Layer 5 of a small transformer language model trained on English Wikipedia (13 layers, counted from 0, width 96).
A neuron's activation on a vector x is GELU(gate . x) times (in . x), where the dot is the dot product.

Input weights of the MLP neurons that the questions are about. A number n stands for n times 0.0067.
n15 gate: -18 13 46 -42 -11 -6 -12 -2 -11 17 -25 -13 31 -36 -24 -23 -25 6 36 -2 56 8 94 -21 -5 -13 -23 -62 5 -29 31 -2 23 6 38 7 62 -19 -38 -31 -8 18 6 12 -6 17 -6 -40 -11 -4 -27 16 -44 -25 -2 0 7 -40 -15 -29 -8 -6 64 21 -25 -21 33 -4 18 17 -7 36 -33 26 -6 -2 -12 -9 0 -4 -21 -22 -36 -43 -28 14 -14 -8 -18 18 2 2 -51 -15 2 -31
n20 gate: -17 -4 3 -14 17 -47 2 31 14 5 -21 -11 -44 -25 -19 26 -32 33 -37 56 -10 33 -34 -48 -20 3 0 -11 37 22 -55 11 25 33 -12 -46 17 -21 -13 -28 22 -16 -31 2 9 -19 49 -35 -14 5 49 3 -22 15 1 30 36 39 -1 29 -13 9 -1 -2 22 19 -29 34 -16 6 18 27 -7 7 8 11 -17 5 -13 12 -1 2 59 -25 11 -32 6 11 -4 42 -35 -4 2 2 -16 -30
n40 gate: -11 -8 -19 2 22 -42 -28 22 55 9 19 27 -15 -9 -47 -30 20 12 4 26 59 2 -10 -32 -15 -4 11 -37 -26 5 -29 -48 52 17 -22 -38 -32 15 22 19 49 29 -9 27 -16 15 21 39 -25 16 -25 2 -4 11 -22 17 -7 31 11 1 24 29 -15 10 -10 4 22 -15 18 -41 -5 -9 40 7 -15 -25 -3 -1 2 -37 -11 -2 27 46 -25 -7 -32 -8 -10 15 21 13 31 -7 40 -35
n42 gate: -13 18 -25 13 23 4 -16 9 -2 -8 30 50 -38 0 -62 19 -3 -15 -31 15 -36 45 -42 -56 -46 -48 17 -2 9 -23 -3 12 -41 -16 -62 -10 -10 -27 21 -20 4 16 45 -9 43 20 11 22 16 -16 30 59 -6 22 -31 -14 4 10 -53 6 1 -36 0 0 -27 12 -23 48 23 20 -31 -8 -6 -2 -17 16 -20 -5 17 -32 6 41 28 -5 -4 5 27 6 -1 36 -4 -41 -23 22 16 4
n45 gate: 7 -15 34 -27 6 -21 11 -27 28 -8 -13 24 -40 4 -42 -8 -26 65 -23 -4 40 -12 11 -34 29 19 29 19 -20 18 19 53 24 13 -29 17 31 -32 4 -9 -1 -8 4 50 -22 -4 -20 -36 -16 10 -26 -5 7 -60 0 -22 -9 -1 14 63 -7 -7 2 2 19 36 25 -16 -14 16 16 -20 -11 26 -7 -17 15 -33 4 12 26 68 -16 -1 -36 -13 28 -2 5 15 -40 -28 -30 11 -29 20
n48 gate: 8 -24 -32 26 -10 -4 22 -18 17 50 6 39 1 -25 6 6 7 -31 -17 -32 53 8 -25 -2 -4 -26 18 -6 -8 24 -14 7 11 8 -2 -26 -6 -9 15 -15 8 9 -21 4 -53 -6 -8 27 -8 61 15 -10 35 54 4 -21 4 4 1 -38 20 -16 -30 6 9 36 -31 -1 1 0 -6 -11 -6 26 -41 -18 33 -1 5 -57 -20 -5 -4 -39 29 41 -1 -1 -42 -12 -14 -4 33 -20 53 10
n50 gate: 33 -9 54 -29 52 -31 24 -14 44 -18 -10 -18 -17 -42 -28 10 4 -18 -8 16 15 36 22 -12 47 30 -21 35 24 16 0 25 52 29 -23 -38 -44 -19 2 -13 15 8 -45 -24 -20 -27 -23 2 -28 26 -49 -10 16 24 -6 -51 37 -4 -50 -21 2 44 -40 7 -12 -43 0 42 28 -15 -3 -28 35 -9 -23 -6 9 7 22 -9 10 -43 -9 -4 -33 6 -11 37 -16 -15 16 -13 11 -48 2 -23
n60 gate: -13 32 -16 0 -15 44 -14 7 -3 18 5 29 -4 -33 -47 -9 49 20 -30 -19 42 -22 2 -42 -6 -11 8 -14 -11 12 53 22 -2 -21 -22 19 -31 75 10 1 3 -4 11 -3 14 -49 8 38 -39 -2 -2 10 10 35 -19 -47 -18 -3 -57 -4 4 -2 5 3 37 25 -5 -26 32 9 20 6 16 10 7 -24 22 1 65 -13 -38 21 34 -11 26 11 -20 28 -2 -29 -35 6 -17 -31 5 4
n61 gate: 12 -28 -25 51 -1 -12 10 2 8 20 -48 2 -5 -18 15 -57 -27 26 -43 2 27 6 35 -29 -33 -19 -7 -19 -7 5 45 -23 23 2 -40 -30 -31 50 41 3 19 -33 2 -2 -4 35 -21 -27 39 -38 -20 10 -11 5 -12 14 -21 -28 -2 -20 17 29 41 1 -7 -19 11 -5 -18 -18 -14 34 -25 -18 13 -19 8 43 -7 0 -63 30 -8 -4 72 -29 -4 30 -20 -22 -24 -19 31 14 -29 -5
n70 gate: -17 -26 -2 -5 17 2 -23 39 44 5 -33 17 14 46 -14 13 18 4 37 5 -47 36 -7 13 -9 -43 -60 -24 -25 2 5 32 -62 -17 22 -23 -11 -9 -24 -14 16 -36 -31 2 -8 -3 -22 -1 29 -25 -16 -45 70 -11 2 -10 17 -17 6 -12 45 4 -19 11 -10 -31 15 21 -11 25 32 -13 19 -22 34 -16 -17 -17 -34 -7 -22 5 -54 16 -3 -20 20 -7 -13 -12 3 -4 -65 -7 -11 8
n88 gate: -10 -12 7 29 22 -33 11 -18 9 -19 4 34 -6 13 -2 -29 20 12 35 -9 20 15 0 -13 34 -21 78 15 -2 21 3 -47 -6 -64 -31 -26 1 -40 -62 30 -2 24 15 -16 -2 18 6 -8 -6 -4 15 -17 -11 -1 29 -41 -35 -12 -38 17 -2 22 25 12 22 -23 -16 45 -39 41 27 25 -46 54 -54 -2 25 0 -44 -52 21 -30 -4 8 15 16 -1 -1 49 -11 7 -29 14 23 23 10
n106 gate: -41 -53 -15 30 -18 -17 34 6 -8 16 37 32 -24 -27 -19 -14 27 -32 41 -5 8 3 -4 -26 0 -2 -45 -20 5 4 -19 26 -21 -40 34 26 -7 -16 -4 17 -28 -11 -4 -59 17 -59 27 13 -15 -19 -32 -13 26 -35 -1 -1 -50 -9 -22 2 45 2 27 -5 41 25 26 -23 -28 -2 2 -18 -43 37 -12 -15 -34 35 -16 -11 35 -3 -16 5 -12 27 8 26 2 -19 -24 59 33 27 -14 18
n111 gate: 5 14 33 27 -30 -61 33 -11 30 21 25 -14 -23 2 34 -2 -26 24 22 30 14 -8 -8 -13 19 -24 2 -28 -72 -9 -2 33 -23 -28 22 29 -9 9 -12 -12 -18 24 44 -20 -23 -16 -21 46 -21 -16 -38 -11 -37 52 13 -21 -25 5 17 -28 4 -36 -15 -4 -5 -2 15 -4 5 1 13 -21 -34 46 -16 -22 -30 -2 -40 1 -12 -39 22 14 4 43 18 15 10 -69 0 -11 -19 47 -16 0
n145 gate: -3 -2 -11 -12 -18 10 -43 21 77 -23 2 -7 -7 42 22 -38 -31 -24 -2 3 16 14 6 -18 -29 -29 -29 -15 45 5 11 18 5 21 7 -25 -6 -45 -27 14 -5 21 -4 -37 7 7 -37 8 65 -20 -6 8 16 -33 20 27 -21 29 14 -48 -30 -43 -17 -29 42 -35 59 -20 -1 42 -13 24 -27 -13 26 -10 2 23 -26 27 -2 -11 -8 28 -33 -29 30 -6 -53 -52 4 30 -22 23 38 -19
n152 gate: 13 12 -36 28 -28 -30 -24 26 -8 -18 -10 35 -1 31 -35 -44 -45 -32 27 -17 19 36 25 -53 -20 -2 -59 -7 3 -46 -31 12 51 39 -8 1 23 13 -41 22 -2 3 32 4 -7 13 19 9 -4 13 49 59 -14 -12 39 -18 -19 -12 24 40 47 4 25 -2 21 -18 26 -35 21 -19 9 -54 12 20 19 11 -38 -4 -4 -14 -2 -38 -9 46 20 25 -11 -34 -27 1 14 -22 24 33 -21 5
n159 gate: -18 8 11 -8 -25 26 15 -24 -48 -40 -49 -39 -36 -15 -2 -2 -13 -4 -10 11 -18 7 -54 -28 -2 2 -10 19 4 25 -12 13 -36 1 -17 -4 37 12 -25 -28 13 -19 8 -3 -19 1 -55 33 27 -26 -24 -9 -4 1 1 -16 -57 18 39 -16 -22 -1 9 0 -20 -54 6 -34 -6 15 23 -38 12 -3 5 1 17 -16 -29 34 -22 -20 -33 16 20 4 52 -20 10 17 -10 12 -3 -18 57 20
n163 gate: 3 30 -37 34 37 23 -7 3 -7 58 1 -5 -59 -43 0 -17 -39 24 -19 27 9 -37 -13 -11 -35 8 -11 -26 -28 46 48 37 40 -4 57 28 -18 11 10 -37 29 10 -5 -18 11 8 25 0 24 -17 -24 -9 43 8 35 9 -38 -19 -13 11 18 -44 -2 -21 6 1 -13 50 -64 -27 -17 -1 2 1 22 -18 -13 3 20 -16 2 -58 -9 -8 -24 7 14 -8 -7 -20 23 -78 19 4 10 -4
n15 in: 24 -28 1 11 36 -36 23 -66 6 -13 24 57 -45 11 -14 -26 -15 -32 -9 4 24 0 -7 8 -4 -4 -2 25 -17 50 43 10 85 -15 34 -58 -4 -21 37 -25 -17 -20 -52 12 -37 6 -6 -17 47 -6 5 -46 8 51 -25 77 -7 11 -24 27 -67 23 -2 -33 24 27 21 0 -15 -27 7 -2 36 10 10 23 -32 17 -6 20 -90 5 -24 7 53 -2 70 -29 -47 35 -37 6 -2 -3 -5 -31
n20 in: 7 -26 -22 -9 -15 9 21 26 -24 15 -20 23 21 -33 1 -7 -49 -15 0 16 -11 48 12 -5 -27 -50 -30 73 20 -26 23 -31 -31 -20 46 -30 -24 -4 -19 7 -20 15 -18 -6 18 1 30 -24 -17 1 34 -18 -27 13 17 42 -28 11 7 -1 2 2 14 -24 -2 10 11 0 -29 -27 -25 -6 -47 -9 29 -11 3 -24 -12 2 13 -27 4 0 -31 35 27 -44 30 13 38 16 -23 9 11 -19
n40 in: -4 48 7 34 40 26 6 6 82 32 -14 -30 -3 44 22 14 35 -19 48 -28 20 38 9 1 -34 -11 -14 -3 -9 44 -3 -38 -11 -1 -44 -34 30 11 -8 -11 -2 24 -2 12 -28 14 48 4 20 34 -13 -14 -26 -29 -32 -31 42 -6 29 -35 -2 22 -44 -51 12 13 1 24 -12 35 -16 36 6 13 22 -34 -15 -2 40 -31 -7 -25 -48 14 0 17 18 19 -48 14 -1 -17 11 14 -1 -46
n42 in: -28 29 -22 6 3 35 -5 -47 11 -10 4 -47 14 -31 -20 -13 41 8 -46 -15 11 -2 25 37 -41 -20 -14 -28 -19 4 37 5 -9 -7 35 22 -4 8 21 -11 -6 -16 7 -10 32 12 -23 -34 62 5 -23 -19 -11 -11 -6 -14 -12 38 48 16 -5 -20 -1 -3 8 36 45 -25 -8 -17 -15 -18 6 -18 32 -10 -16 1 17 -24 -50 12 -39 -24 6 -2 1 -28 -83 -11 -22 11 -5 4 -33 -32
n45 in: -39 0 3 37 -22 19 7 2 10 10 4 -19 -12 -21 36 -25 -12 23 7 -72 -18 -16 -7 0 39 33 -1 2 -24 40 5 -9 -35 -8 60 -18 -56 7 -24 -37 -17 -9 2 -29 13 9 -1 15 6 -26 -14 -8 14 20 -5 -9 22 54 -41 -34 -14 -21 -36 40 -4 -25 -14 2 36 26 65 5 5 -7 26 -19 -12 8 -7 52 5 38 -46 -5 -20 -26 33 -16 66 17 13 2 -4 -12 -48 -47
n48 in: 28 17 -12 1 -9 1 -33 -23 -10 12 -17 20 21 15 -9 9 -4 -39 9 18 20 -41 19 -3 7 48 -11 -20 -25 7 -53 15 26 3 -38 -28 15 -1 51 -1 6 -17 -10 14 28 -50 -18 -20 -11 59 -25 9 12 0 12 33 -25 -14 -5 -56 -13 18 12 16 -28 47 -1 2 -32 -15 -50 -9 -12 -1 -16 15 25 -17 -39 -35 20 6 32 27 -9 8 -8 -45 -3 3 1 1 30 20 -13 3
n50 in: -28 -63 -20 27 -23 7 -24 14 -63 -9 -43 13 11 15 51 -16 45 -40 -25 5 -2 -3 33 2 -18 -15 -27 -37 11 48 -9 -28 -7 33 9 -14 13 38 24 17 39 13 16 -32 15 -10 -20 11 -4 -26 -7 -2 -12 14 -36 -12 -9 15 35 10 15 46 7 -57 -2 20 -13 -41 -18 -15 -5 -19 10 28 0 44 38 -41 -27 -48 -1 -30 53 -15 25 25 2 0 -21 11 -1 19 30 -21 -2 30
n60 in: 13 -2 -10 -14 -39 -18 41 -11 22 18 -16 -11 7 -44 -89 11 -17 -28 -63 -18 26 -73 3 -26 -40 -22 -16 -5 -54 -16 2 -18 4 -2 -6 32 -29 25 -13 -10 -24 -8 12 13 16 -3 -6 35 7 -39 -20 8 -21 7 10 -17 9 28 -91 -25 13 43 -8 -46 -19 -47 2 -48 34 -3 -16 -10 6 -1 -5 -9 -20 40 -2 2 -63 5 19 39 11 5 -11 91 21 -22 30 3 29 24 12 9
n61 in: -18 -7 30 45 21 -15 9 6 -21 46 -35 50 8 17 -36 26 2 16 -12 5 -26 -56 47 -11 -22 6 17 -20 -56 -2 37 -22 26 -20 -22 28 -39 5 21 15 41 8 21 0 0 1 -28 -39 16 9 20 -30 -25 -23 -6 -24 10 31 -16 -10 -5 -27 11 13 -32 8 -14 -7 -1 -1 6 33 25 14 -15 -60 34 1 -33 -20 3 52 -1 29 21 35 5 49 12 -13 45 24 4 -33 -31 18
n70 in: -30 -54 0 -13 8 -8 27 6 -46 -19 2 -29 22 50 -3 11 42 29 -47 -20 12 -30 -2 -33 -3 19 -8 -33 -10 -3 -28 -12 10 85 -14 47 17 -7 7 4 4 1 54 -13 8 -33 2 -43 -43 2 -17 49 -5 -27 42 -14 -18 1 31 -18 -8 23 2 -27 -48 31 38 -11 35 17 -2 -7 -7 20 6 -10 -24 2 19 2 -27 2 -7 29 29 14 2 -31 2 -60 11 -37 21 -31 70 -19
n88 in: 39 22 16 -38 10 -57 33 16 2 -19 -32 4 -35 8 -34 -25 38 43 37 -28 14 -14 1 -17 15 -19 57 -22 8 37 -9 -41 -20 21 0 -17 42 4 42 -11 23 -21 2 -8 44 -18 -18 -23 -13 24 17 -14 39 12 1 -8 15 32 -41 2 -42 -21 49 -31 20 -10 -38 30 -15 21 8 67 6 -31 -1 11 -10 -16 15 -18 -37 -43 -2 20 -7 22 5 16 -19 -13 33 19 4 -20 39 10
n106 in: 9 -6 -9 -47 -10 -10 -16 46 -20 1 15 -1 -48 -14 -56 -28 50 -43 -17 7 7 38 4 -14 -15 5 65 32 17 5 -2 -9 36 32 9 -46 -22 26 41 12 21 40 4 18 -71 -19 12 0 73 4 45 4 -4 -18 11 29 6 13 24 15 21 -15 14 11 -64 -16 -78 6 -3 17 35 9 -1 15 -5 -22 5 -47 -50 -16 -12 -18 26 -46 -8 51 -20 39 1 13 2 -20 -15 -46 -24 -24
n111 in: -20 -36 51 -9 -7 -27 25 2 36 1 -23 18 32 7 -29 30 27 30 -67 17 15 -34 1 -14 -40 10 8 -1 -18 -29 17 18 -9 -32 -12 -1 8 2 -49 30 13 -3 -26 26 15 22 19 -8 2 -6 18 -26 -77 -7 -33 6 37 13 -19 39 -46 4 -50 13 2 27 -8 33 36 23 -6 -24 2 -10 -15 15 12 58 36 21 -7 -40 -12 -2 -13 -44 -42 -15 34 -7 15 9 -13 23 24 8
n145 in: -43 -2 11 5 -58 34 -9 -43 31 -33 -5 4 49 -25 19 12 8 -41 -5 21 6 -4 18 -31 -10 6 25 -4 -31 40 -35 -25 40 -8 -22 38 43 -39 -17 54 -14 1 56 -10 -42 32 -19 12 -12 15 -19 39 -18 5 -45 21 13 8 4 -15 66 7 -26 -27 -44 -9 -31 -22 10 -16 26 49 3 -29 16 20 26 -53 21 0 50 9 -32 5 1 1 17 37 35 2 24 -36 53 -5 -16 -9
n152 in: -31 19 -11 43 -15 -38 -19 -27 34 -36 15 -25 -9 14 -4 43 -4 29 5 -14 26 0 10 -5 33 15 16 -11 -37 29 35 -47 15 -9 -2 -29 18 -29 19 21 15 -26 5 -29 -22 27 2 37 25 -41 4 15 21 22 66 -3 -29 -25 17 35 46 24 -37 0 16 -26 2 -48 36 38 15 -25 -30 57 -35 -45 -15 7 -10 11 53 -42 -5 17 16 -2 -41 5 92 -11 27 11 31 0 25 -69
n159 in: -9 -14 -26 -3 31 -13 -55 -13 33 29 16 64 21 -33 1 -20 0 -13 57 -51 -45 -7 -12 15 -6 -8 11 -7 -15 5 -7 -36 65 7 21 -20 20 -29 -23 -21 12 24 -1 23 32 2 41 44 7 24 -45 35 -2 7 19 -6 -16 -20 10 -11 -30 27 4 -22 3 8 -27 9 12 -28 -11 9 -31 -43 -7 35 12 -33 15 -15 -4 -8 -2 -34 17 -2 -24 58 1 -24 5 9 12 29 -31 -16
n163 in: 20 25 19 18 -7 11 29 -22 17 27 33 -27 14 -22 46 20 -9 -6 -67 -11 -19 15 -26 -21 0 -37 -6 4 32 63 15 15 -10 -37 -31 -1 13 11 5 -4 -3 24 -43 -23 -17 2 -17 -18 10 -15 21 -20 -7 -25 3 3 -13 33 -1 46 17 -4 -52 -48 12 56 24 0 -20 -22 24 25 36 35 5 9 56 42 36 -9 -21 -18 35 25 7 8 -25 42 37 23 19 24 -18 55 16 -21

Each question shows a token from some text and the vector x that enters the MLP there. A number n stands for n times 0.041.

" the": -5 -20 22 -16 -23 1 -45 -34 -12 1 25 2 -17 -3 -4 -1 -10 4 5 -1 -4 -5 -22 18 -53 -22 -36 48 -13 51 -36 -31 -16 22 23 -15 -18 -2 -19 -27 -16 -40 -4 -16 -25 19 1 -17 17 6 4 27 -17 -20 -69 -14 -20 -21 -6 -3 76 -7 -8 19 -8 -18 22 -19 -37 -13 -28 -10 23 -17 -24 19 16 -16 22 9 -3 29 -15 3 -16 23 22 17 -9 -40 -17 33 1 41 -10 14
Which neuron lights up most? n145

" to": -10 -1 25 -59 -14 -7 -49 -7 9 27 14 -33 -1 9 -1 29 -14 -2 11 -8 -12 1 -55 31 -46 3 -5 10 -5 51 3 -31 12 18 34 -5 33 17 -3 -26 -11 -26 19 3 -25 -10 3 -20 1 -10 -7 2 -32 -27 -9 -52 22 -12 4 16 39 13 -5 -17 -22 -24 47 9 -13 -37 -5 -16 -9 -17 -27 10 -15 33 12 11 -2 30 -24 -12 -18 7 46 28 33 -28 -26 2 7 -18 16 17
Which two neurons fire most, strongest first? n159, n70

"ory": -16 -9 22 -52 -30 -12 -56 -5 -13 2 58 -6 -2 6 -15 32 -17 7 -13 10 -13 9 -19 54 -56 3 -9 9 -3 23 24 -4 -28 22 -11 -17 -37 -5 -1 30 -32 -20 -37 -18 -32 26 16 3 -8 6 20 14 -21 0 -19 -40 30 -23 -3 30 18 -43 -29 9 -22 -1 18 -10 -1 -27 29 3 0 5 -5 6 8 11 9 -5 12 14 -29 9 25 -14 20 33 41 14 -39 25 37 18 24 1
Which neuron lights up most? n88

"od": 5 -18 5 -6 -27 13 1 -7 -39 41 34 -44 -4 42 -20 11 56 15 -42 -40 6 16 -15 25 -47 21 2 -2 9 7 4 -30 -16 6 13 15 -5 -7 -25 -11 -13 -51 -30 17 -22 -17 -12 38 19 15 1 31 -25 53 -21 -8 0 54 -13 -16 17 13 8 -7 -33 4 3 9 4 -1 -14 0 30 24 -11 -28 7 23 4 -23 21 -2 -8 9 -17 6 22 59 -10 -5 -43 18 30 22 -8 25
Which neuron lights up most? n60

"ain": 8 -23 -6 42 -54 5 -14 -13 -14 8 33 -43 5 -19 27 63 -7 -3 14 -30 -22 -7 17 28 -52 3 31 4 -8 -6 16 -32 -14 -3 -18 -22 27 -34 11 17 6 -33 -10 31 -14 -15 4 -15 -10 59 5 12 -25 35 18 -13 12 1 20 -5 35 -41 -2 -6 -12 1 -9 -5 -32 -8 22 -1 -28 -22 -36 13 38 22 27 -1 -17 -47 -4 34 -17 -39 20 -5 -24 6 13 -24 27 38 -3 -13
Which neuron lights up most? n48

" (": 13 -36 13 -45 -15 5 -44 -22 2 18 5 -38 -8 6 6 2 -4 -2 43 20 7 -35 -61 45 -45 -10 -14 11 -41 37 -1 -25 2 5 24 19 -19 13 7 2 -40 0 -38 9 -18 25 16 -6 -26 39 -25 36 -17 -11 -7 -29 23 7 -13 2 36 -13 5 6 -37 1 -36 6 -35 20 -30 6 39 7 -35 11 -30 19 18 40 15 2 -27 4 -2 25 -15 9 0 10 5 -41 -1 -18 -8 -20
Which neuron fires most, and how strongly? n40, at about 0.59

" M": 34 -48 16 -5 -27 -19 -19 -51 -56 30 15 -16 4 -3 28 9 -2 28 17 5 6 -5 -60 30 -28 -8 -24 54 7 31 -7 -15 -32 28 7 10 4 -14 19 -18 -22 -31 -23 46 -11 0 12 -35 32 -7 34 22 -1 8 -31 -12 4 13 16 18 13 -7 -6 36 11 -1 -3 5 8 24 -9 32 36 6 -12 0 -33 14 -1 51 18 -2 -25 42 -2 3 2 17 11 -5 -46 -14 0 -18 6 6
Which neuron lights up most? n45

"us": -43 -20 49 -44 -8 -4 20 -7 -34 22 14 -53 -6 2 31 9 29 8 -2 -3 -19 2 -32 68 1 32 -2 7 24 30 14 -29 -35 51 8 17 -24 -7 29 -30 10 -11 -35 29 11 11 17 6 17 -5 -14 17 -25 78 2 -24 25 21 1 40 -7 -6 -11 -16 7 -15 21 8 12 11 7 -7 -15 5 -23 -22 13 36 -3 -25 22 13 -23 -5 -25 12 -26 14 46 -6 23 -1 39 14 -16 21
Which neuron lights up most? n50

" |": -32 11 25 10 -23 -5 -63 -20 -24 3 -4 -21 -26 40 8 41 24 -10 -4 -22 -35 -8 -14 30 -13 -8 -28 38 -16 32 -14 -12 15 -4 -41 -25 6 5 -1 -20 -34 9 24 24 -29 16 16 -13 -3 -21 -29 -6 -25 9 -3 -63 -4 24 8 54 4 2 27 -21 0 -8 12 -20 -35 -17 -14 -5 36 31 -1 -25 -9 11 -34 23 4 -22 -48 -14 26 6 10 14 -5 3 7 31 32 28 4 -1
Which neuron lights up most? n152

" ": 14 -3 -33 -30 4 7 -41 -50 -17 32 10 -6 -34 -9 7 -5 29 -1 32 7 -17 -16 -29 55 -53 13 -8 41 -15 45 -14 -34 17 7 8 17 -11 27 19 3 -45 -6 21 27 -30 8 11 -21 -6 12 -65 27 -34 3 -5 -26 -14 5 -17 -20 29 -17 -5 3 -17 7 12 -4 -12 0 -21 12 -8 10 3 -21 -56 13 -31 -10 -9 -21 3 -1 -8 15 13 22 21 -27 -11 0 22 -8 -7 12
Which neuron fires most, and how strongly? n106, at about 2.5

"1": 30 19 6 -21 4 -35 -28 -31 -37 -10 16 -15 -17 4 19 15 22 39 -22 -6 2 15 -42 20 -10 -1 -28 -10 7 27 -22 -38 -31 9 -51 14 -15 3 0 28 -67 -4 12 4 -38 16 47 -24 -6 -15 -36 3 -9 38 16 -8 15 6 5 30 21 -15 -17 -26 -14 7 -19 -21 -42 4 0 12 11 2 13 -16 -33 29 -26 35 -6 -27 -53 -23 12 -4 23 21 5 -22 -34 5 19 24 0 15
Which neuron fires most, and how strongly? n48, at about 0.41

"u": -11 -8 21 -21 13 -32 -4 -6 -45 22 4 -14 -10 17 20 -2 -29 31 -39 -13 -5 14 -25 45 -67 49 -13 34 2 44 26 -20 -34 -4 -21 10 -33 -30 36 -10 -7 -31 -16 39 -25 28 -46 4 -39 4 -3 34 -31 -30 10 -1 -21 20 28 -6 30 -26 23 -7 -23 7 -16 -21 -13 20 -22 11 -6 -30 -4 20 -10 -15 -14 12 -17 -13 -40 22 16 -21 -3 33 -1 -7 0 -25 -11 18 7 -5
Which neuron lights up most? n61

"le": -1 10 8 -31 -33 -37 -40 -18 -36 21 -2 -26 4 -19 14 16 -69 -22 18 1 -18 -3 5 21 -28 18 -26 5 -3 19 17 -29 -25 21 0 -15 -56 -9 10 9 2 -4 -8 12 -18 17 13 -21 0 -16 -3 44 -38 2 -55 -36 35 34 -8 -21 39 3 -30 -22 -26 8 4 -8 -2 -8 21 11 -28 13 -1 9 -13 50 -11 7 -12 14 -8 26 0 10 29 49 11 19 50 -26 33 18 -3 -10
Which neuron fires most, and how strongly? n61, at about 4.3

"ow": 14 -13 13 -23 -31 -14 -13 -2 -33 38 1 1 15 20 10 24 -28 -41 -12 -7 11 10 -6 21 -46 25 -19 14 40 35 28 0 -1 11 22 12 -20 -16 26 -24 33 -65 10 2 -47 -1 -12 35 -18 9 11 39 -6 22 -60 -23 0 -9 20 43 13 -15 28 -8 -32 23 40 -12 -37 -28 -27 -5 16 20 -27 -24 -25 -13 4 -6 -13 -11 1 -27 -20 -6 35 27 21 -11 24 -10 30 17 1 30
Which neuron lights up most? n163

"on": -32 -12 26 -40 -38 -8 -55 -13 -19 36 27 -17 -4 1 -1 10 -62 -9 -5 -15 -31 -2 -32 42 -45 -2 5 -18 -4 3 -1 -44 -50 22 -22 -18 -28 -14 17 -9 20 -21 -23 5 -26 19 22 0 -12 45 -19 -4 -25 6 -25 -3 25 38 22 -7 8 -35 3 19 -35 14 -19 7 -13 18 4 10 -16 -20 6 8 0 33 39 39 -7 -18 8 47 -7 15 -14 36 23 -2 15 -15 35 10 -18 -14
Which two neurons fire most, strongest first? n40, n20

" and": 27 -22 44 -33 -37 40 -33 -33 12 -2 10 -20 -23 -12 -11 5 -59 13 15 4 -13 -20 -39 5 -24 13 -3 41 -13 58 -7 -4 -41 9 10 20 -32 9 17 13 -35 -14 -17 38 -33 -6 10 1 -33 -16 -5 12 -3 -18 0 -53 13 16 -18 -7 57 -25 -18 7 -2 -21 29 -38 -11 22 -3 3 -15 -38 -19 31 8 6 -6 11 -12 5 -15 -21 11 13 25 33 8 -23 -18 -29 4 -8 -6 1
Which neuron lights up most? n45

"ur": -17 -9 12 8 -6 -5 -51 17 -15 15 34 -21 29 33 -20 12 2 31 20 -16 16 30 -10 51 -41 19 -11 18 -6 32 25 -21 -14 13 8 -12 -31 -20 11 -30 15 -50 -37 27 -11 35 19 -24 31 14 -18 22 -22 -14 15 -19 15 8 21 3 14 -49 -27 -10 -20 1 -1 26 6 -23 -6 8 9 -20 -37 -13 1 69 7 -4 -12 -29 -38 37 -4 -14 4 47 9 -12 19 43 26 2 5 -8
Which two neurons fire most, strongest first? n40, n61

"ond": -35 -28 6 20 -48 -26 -36 -31 -39 50 12 -2 24 3 16 13 -10 28 19 -31 18 21 -26 29 -12 14 -6 3 0 -14 16 -32 -37 20 -11 -32 -21 5 -15 12 13 -42 -11 -14 -18 -29 -24 9 -34 44 18 17 -8 38 -3 -17 -21 32 4 49 17 35 -17 8 -41 17 28 -44 -6 -30 -15 7 -14 12 23 0 9 5 14 13 -20 -38 -20 1 -41 -19 16 44 -5 -2 6 10 11 29 1 5
Which neuron lights up most? n152

"2": 34 18 25 37 1 23 -30 19 -22 -9 28 -49 8 -27 38 10 -36 23 11 2 -6 -4 -23 1 -30 19 -24 47 -14 -3 -25 -40 -37 24 -12 22 16 12 13 -1 -15 -12 -4 -43 -36 30 18 -15 -22 21 -8 33 -12 4 8 -29 20 23 -14 8 -13 -36 -30 -11 -29 3 -16 11 17 -11 -17 -20 -14 -8 -9 4 15 57 19 54 -23 9 -15 15 3 11 11 33 18 -4 -59 5 41 30 -13 20
Which neuron lights up most? n106

" it": 32 10 30 -40 -26 9 -41 -14 -7 38 24 -23 -60 0 -10 34 1 18 26 -9 -14 -13 -16 28 -51 8 25 14 8 36 -20 -27 -9 -11 23 -8 -12 13 -13 24 -1 -13 7 5 -36 -2 -14 18 -17 -15 15 45 -31 35 -38 -31 12 -12 7 22 42 -18 1 -14 -1 11 11 6 -33 -12 13 3 1 -28 -3 7 -13 21 -4 -4 25 29 -1 -13 -31 2 56 18 32 -20 -37 -4 13 7 -19 28
Which two neurons fire most, strongest first? n45, n70

" all": 17 12 10 -50 -42 2 -39 1 -30 54 21 -6 -11 15 -29 12 40 9 29 -20 3 -14 -6 40 -50 2 -1 28 14 34 7 -10 0 14 35 7 -17 37 -33 -2 21 -18 8 -36 -13 10 22 -17 -4 7 9 19 -29 -1 -12 -38 22 -12 21 11 45 12 -37 5 12 3 18 20 -50 3 -42 -10 12 1 -13 5 -1 2 32 20 3 0 -16 12 -20 -16 13 44 3 -26 -29 43 3 11 25 -2
The three highest activations, in order: n60, n163, n15

"ern": -18 -9 26 -53 -30 25 -77 -13 -16 8 35 -25 20 19 -13 35 41 -20 33 -22 -10 19 -13 54 -41 -6 -17 -10 -2 6 -2 -18 -52 6 -6 -23 -19 -3 -19 6 -1 -33 -7 -1 -10 4 10 2 -18 20 33 26 -17 -13 -37 -18 40 -5 -24 8 13 -12 -38 14 -9 4 19 40 11 -27 -47 -12 1 14 -4 -16 28 -5 -15 22 4 -37 -18 -16 3 7 -3 36 35 -6 31 -30 -1 9 -20 -26
Which neuron fires most, and how strongly? n88, at about 0.38

"\n": 10 -28 41 -28 -9 -22 -32 -26 -5 6 19 -26 -31 33 44 13 37 15 17 -21 -1 -23 20 15 -48 33 -45 15 -30 43 -15 -27 -8 2 3 18 -3 32 18 -9 -42 11 -7 20 -13 6 60 -41 33 7 -2 53 -21 17 -12 -3 12 22 16 9 15 -6 4 -19 -15 18 40 4 -31 -9 -1 7 26 26 7 22 -5 30 -8 28 22 -34 15 -20 -10 47 4 13 -2 11 22 17 26 1 18 -26
The three highest activations, in order: n163, n40, n106

"is": -9 -51 7 -3 -22 -13 27 -52 -25 6 3 -27 -20 35 17 5 10 34 -13 2 -3 -1 1 38 3 11 -5 35 6 46 13 -48 -37 39 9 -8 -11 -30 22 18 7 -27 -20 15 -29 6 2 -15 -18 25 -5 28 -31 12 -34 -10 -10 5 -30 7 47 20 27 11 21 5 33 16 -45 5 -15 -4 43 -9 7 9 41 18 -34 7 25 38 1 -25 14 -9 -4 40 -10 18 5 -20 35 2 -15 15
Which two neurons fire most, strongest first? n61, n50